Layer 7 of a small transformer language model trained on English Wikipedia (12 layers, counted from 0, width 96).
Take only the direct path to the model's output, skipping the later layers: a vector added to the residual stream pushes a token's score in proportion to its dot product with that token's output vector.

Output vectors of the tokens that the questions are about. A number n stands for n times 0.0065.
"K": -13 -39 29 20 21 -1 -14 -40 98 -117 -52 -40 -32 8 19 25 49 -22 70 25 43 60 -4 -59 -50 -32 30 47 -10 -93 -10 0 62 -50 46 85 -14 -5 53 13 -7 38 -9 36 99 -12 36 -66 41 88 -63 15 -60 -24 24 -50 54 12 84 -26 -53 -20 -40 54 32 -6 33 -44 -53 -13 -37 -61 -1 60 -23 -9 -17 -55 37 -11 -24 9 -14 -39 -46 -42 -12 -13 -40 44 -70 -67 32 107 67 16
"ography": 88 -6 33 135 -41 138 10 -64 -49 -27 -22 -41 -25 37 25 62 -69 62 54 78 -1 -42 -34 -106 129 105 -50 -8 -5 17 26 -49 131 -160 -62 122 114 -33 95 -48 -100 44 -15 86 -65 141 -101 -14 51 -28 98 -87 29 3 62 -1 103 -81 10 -155 -1 -101 -88 2 -58 -80 108 -36 -40 45 -31 -82 39 58 -47 -103 -74 -200 -125 66 110 73 -40 -23 8 26 -104 -26 -116 -27 14 86 90 -12 79 109
"ology": 31 143 71 14 17 41 14 -22 -93 -57 -13 -36 -57 45 40 26 -11 99 46 63 -13 -9 -79 -6 95 -4 -38 0 -78 -35 69 -95 136 -122 -45 43 130 7 54 -46 -103 20 -13 29 -79 20 -153 49 -45 35 60 -42 -12 -76 91 -81 167 35 2 -108 13 -14 -41 42 -12 -49 89 -53 15 77 0 10 54 91 -51 29 -66 -125 -121 21 140 47 12 -40 10 -45 -74 45 -25 -108 -50 73 -70 -24 49 25
"1": 176 420 165 294 -173 273 301 -330 79 -51 -473 -280 -238 98 145 300 104 73 136 -29 -141 75 21 -83 -2 -44 64 1 -67 -144 140 -361 219 -311 -232 -55 124 -381 77 -64 -164 223 -50 -174 126 73 123 -118 48 175 -72 -459 365 3 248 -115 189 -238 117 27 -49 -384 -207 99 -47 -89 177 51 -241 -10 -253 -290 202 183 162 4 -113 -115 -63 156 207 203 -76 194 -326 27 -105 -150 -100 -192 265 61 72 145 397 53
"burg": 82 35 22 45 -55 28 45 -52 -45 -14 -49 -54 4 -1 -4 58 79 -7 15 19 -47 22 -35 -142 52 66 -79 -29 -5 -72 120 -48 56 49 -46 51 33 -7 -10 -15 -11 91 1 -90 -21 95 104 -24 51 62 7 -58 103 -78 33 -11 34 -96 -11 70 -54 -19 -45 52 78 -63 -31 -8 30 -6 -54 -38 101 -25 59 74 -62 -147 -71 -72 11 1 24 125 -155 -39 -81 -8 97 -77 2 -62 -17 114 -46 98
"da": -34 43 182 68 -76 60 47 -50 28 -19 50 -29 31 31 -20 19 -25 -48 17 23 -3 23 32 38 44 45 9 -8 -4 -33 -8 23 27 2 -40 -11 71 4 -65 -17 -90 -33 -4 -63 -22 88 58 9 -5 -4 59 -18 -32 -13 -76 5 52 -67 -10 51 -4 -1 -26 -51 132 -31 -61 19 13 52 -25 -37 -61 -32 -36 9 -18 -73 -49 -102 -15 23 110 44 -33 1 -64 -49 29 16 -90 26 -21 100 40 -44
" C": -9 -25 -20 10 3 10 4 23 11 -23 11 -6 31 17 -31 9 -34 -11 -11 79 -8 18 -17 -50 22 -31 31 32 -47 -5 5 22 41 -18 43 -31 -30 35 23 9 17 -6 -14 23 47 -22 76 -30 -72 -23 -5 -37 -50 -41 73 -11 -20 3 0 -13 0 16 8 -8 -20 -9 8 -25 49 8 32 14 -2 -42 -87 4 3 29 -19 -13 -9 57 -2 17 23 39 30 51 16 1 -23 4 -71 -15 -36 -10

Each question shows what one neuron of this layer's MLP adds at an activation of 1. A number n stands for n times 0.0013.

n351: 92 -86 -51 -48 59 -87 13 -50 -180 132 154 -95 84 -25 0 -123 -104 -108 29 -78 -85 183 146 -173 3 193 51 -105 162 -61 16 -45 61 235 -10 18 -83 -54 -107 38 171 -92 192 -23 -78 -208 39 -205 9 -96 -4 55 -25 -13 101 51 -34 46 -34 -59 -87 138 46 -102 51 30 62 76 46 13 -171 123 -178 6 174 -58 -46 25 58 -40 -147 163 3 157 103 -52 91 202 -205 -181 -61 -64 68 -58 222 12
Pushed up most: " C"

n111: 123 -4 269 -98 123 11 -114 -34 -236 -60 168 181 -107 -22 69 308 16 -154 -110 39 -18 144 -114 -91 -3 -40 4 -102 -220 128 78 121 -90 21 -121 -93 -110 213 8 -186 184 161 34 209 -29 111 -157 172 100 -263 25 -159 51 -112 131 -59 -87 140 117 82 12 182 64 137 -92 117 22 -54 13 105 59 -63 170 4 105 -94 82 22 -73 -41 -86 -22 -52 -73 178 -155 -232 -3 11 -60 -299 -21 -39 -48 -192 -118
Pushed up most: "ology"

n352: -180 167 -31 -36 -81 -106 47 56 -105 -80 30 45 -66 -261 7 70 -58 68 -121 210 -50 -284 -108 -121 -94 -11 -115 -7 -117 38 10 -137 128 -42 136 -88 29 70 127 34 -44 -139 -153 157 63 74 -76 -37 55 32 148 -127 0 4 113 22 107 32 -94 -313 54 18 189 28 155 94 151 0 -61 206 177 -39 133 90 132 -69 -10 94 -100 -224 -69 142 -10 -99 -109 71 235 35 148 -223 19 -54 33 -58 122 -72
Which of these tokens does it push down most? "da"

n336: 29 83 3 184 -15 108 10 7 -32 -73 7 160 25 55 175 -118 -224 -228 6 -58 -265 43 -84 42 99 3 41 0 -72 132 13 -82 89 -63 50 -42 160 57 217 52 250 59 -77 191 155 64 -79 -64 -86 -151 73 167 -23 -112 -7 -149 -11 6 -134 -99 -7 -133 -14 -71 36 226 -36 -64 -233 -36 7 -19 75 -54 76 107 -59 10 -34 0 26 136 -247 -40 -20 -124 39 -27 46 105 22 -68 -150 78 -254 140
Pushed up most: "ography"

n160: -29 -206 51 -12 47 63 -40 64 -51 101 53 104 39 14 -95 -26 -16 -123 291 -203 -115 -28 -26 158 -3 -256 -151 -51 18 -24 -48 335 110 53 -241 -85 -82 -136 -145 -33 -143 163 -120 -49 -96 -11 204 -155 -66 -38 98 42 228 -27 12 152 128 104 -105 67 37 184 -120 321 29 30 70 -86 -79 -15 -29 -101 37 -108 30 132 -181 0 10 160 -241 15 121 -34 -136 -126 28 54 52 161 -80 124 -7 44 -146 158
Which two tokens does it push up most, strongest first? "burg", "da"

n88: 26 -217 -285 -202 3 50 -30 17 -185 -203 -354 4 48 -23 -164 -263 -15 160 125 38 -150 9 -89 54 -83 123 -24 -108 144 -112 50 105 94 140 -119 62 -78 -29 -62 154 -36 -82 -37 -68 -51 -100 30 -86 -57 44 41 109 -82 -38 -25 -18 116 116 -70 -10 -183 21 11 -27 39 85 -64 110 41 47 80 -54 10 202 166 123 107 10 -79 100 47 132 -93 140 176 28 29 245 47 -145 66 -50 60 83 79 140
Pushed up most: "burg"

n60: 59 125 74 111 -34 86 78 -118 -5 -73 -59 -20 76 25 10 -33 -33 -43 -18 108 16 -48 52 -22 32 23 -109 -34 67 -19 -141 -80 61 -38 -83 39 12 -36 74 77 32 -20 -120 92 158 -10 -98 -60 17 81 -152 -73 -82 -103 131 -51 -28 -111 46 40 -104 29 121 -31 -53 -167 21 14 51 -135 32 31 5 -104 52 -61 14 -178 -33 129 -16 32 168 -35 18 42 -50 0 98 -88 57 -54 97 94 122 106
Pushed up most: "1"

n92: -6 110 -101 -7 6 26 -68 -158 10 47 62 -293 158 71 51 196 -20 34 -29 127 113 -124 -34 95 48 -33 249 -87 7 74 -132 21 -209 -44 10 -131 -217 -26 -102 159 13 6 111 -115 -156 51 -70 21 -116 -30 -77 52 42 14 -56 132 89 -155 73 40 44 -45 61 -106 16 164 -23 -305 161 -176 59 88 -26 -90 -43 45 109 42 6 242 179 -23 -23 -181 171 241 -78 67 -80 37 -156 -12 13 -7 -85 -30
Pushed up most: " C"

n325: 71 -138 3 71 125 82 -39 -50 -90 65 124 -181 -20 56 149 130 105 25 6 126 -24 -83 195 -71 -99 23 168 3 43 -76 33 56 -68 46 80 171 -106 -26 41 262 -90 -9 -96 -15 85 -88 -40 35 49 -143 -198 0 -30 163 -58 -198 132 14 -147 -55 -71 120 -7 -196 108 -154 -103 -35 64 67 -78 -170 -133 -18 -46 109 40 -12 143 34 82 117 -150 8 -163 -78 153 25 52 -77 46 -94 -141 42 -39 55
Pushed up most: "K"

n54: 51 -112 -93 45 160 45 -105 -60 -58 -30 -18 -200 121 -92 -146 -93 -29 -64 -255 -125 -145 -46 -106 191 -220 3 -58 92 166 67 19 33 -33 -105 126 18 230 47 -47 45 -74 -64 73 -80 144 268 -7 -52 -15 -27 29 29 95 13 -42 -7 118 219 -143 -111 101 293 -197 -20 160 56 -75 145 -49 68 -167 -154 -48 -79 -134 -154 20 35 125 90 -7 6 -10 33 42 74 -73 104 7 18 -25 100 117 -32 68 -47
Which two tokens does it push up most, strongest first? "da", "ography"

n263: -101 77 78 -47 79 202 -34 60 82 -28 129 -175 -148 198 169 -63 -6 -136 -44 -114 -97 107 162 -118 -71 -20 -32 158 -141 -138 -144 -13 48 -39 203 -193 -77 77 -75 -20 -31 13 -63 -169 278 -39 221 25 65 -70 23 31 -20 107 59 -105 -99 -210 47 -159 -8 -196 115 -117 169 24 -45 47 -46 21 188 42 120 -275 66 196 28 -84 -42 -133 -14 -126 41 -22 10 -59 -11 3 93 -228 150 109 118 27 119 -34
Pushed up most: "1"

n159: -132 44 20 122 63 -76 -46 138 -189 17 95 -32 13 148 37 -257 -64 86 -36 264 -58 -40 -30 -21 0 28 97 39 26 12 13 80 -169 -44 7 46 -49 154 -7 -75 16 -177 -30 -142 314 -157 40 18 33 -37 4 -11 -74 392 18 17 -17 28 118 -80 -221 -51 -29 21 -49 -110 179 109 -35 -80 0 100 161 64 23 14 -13 -113 -37 -99 -17 55 -160 -71 -95 62 404 -36 -89 56 -122 -9 -38 10 -147 -84
Which two tokens does it push up most, strongest first? " C", "K"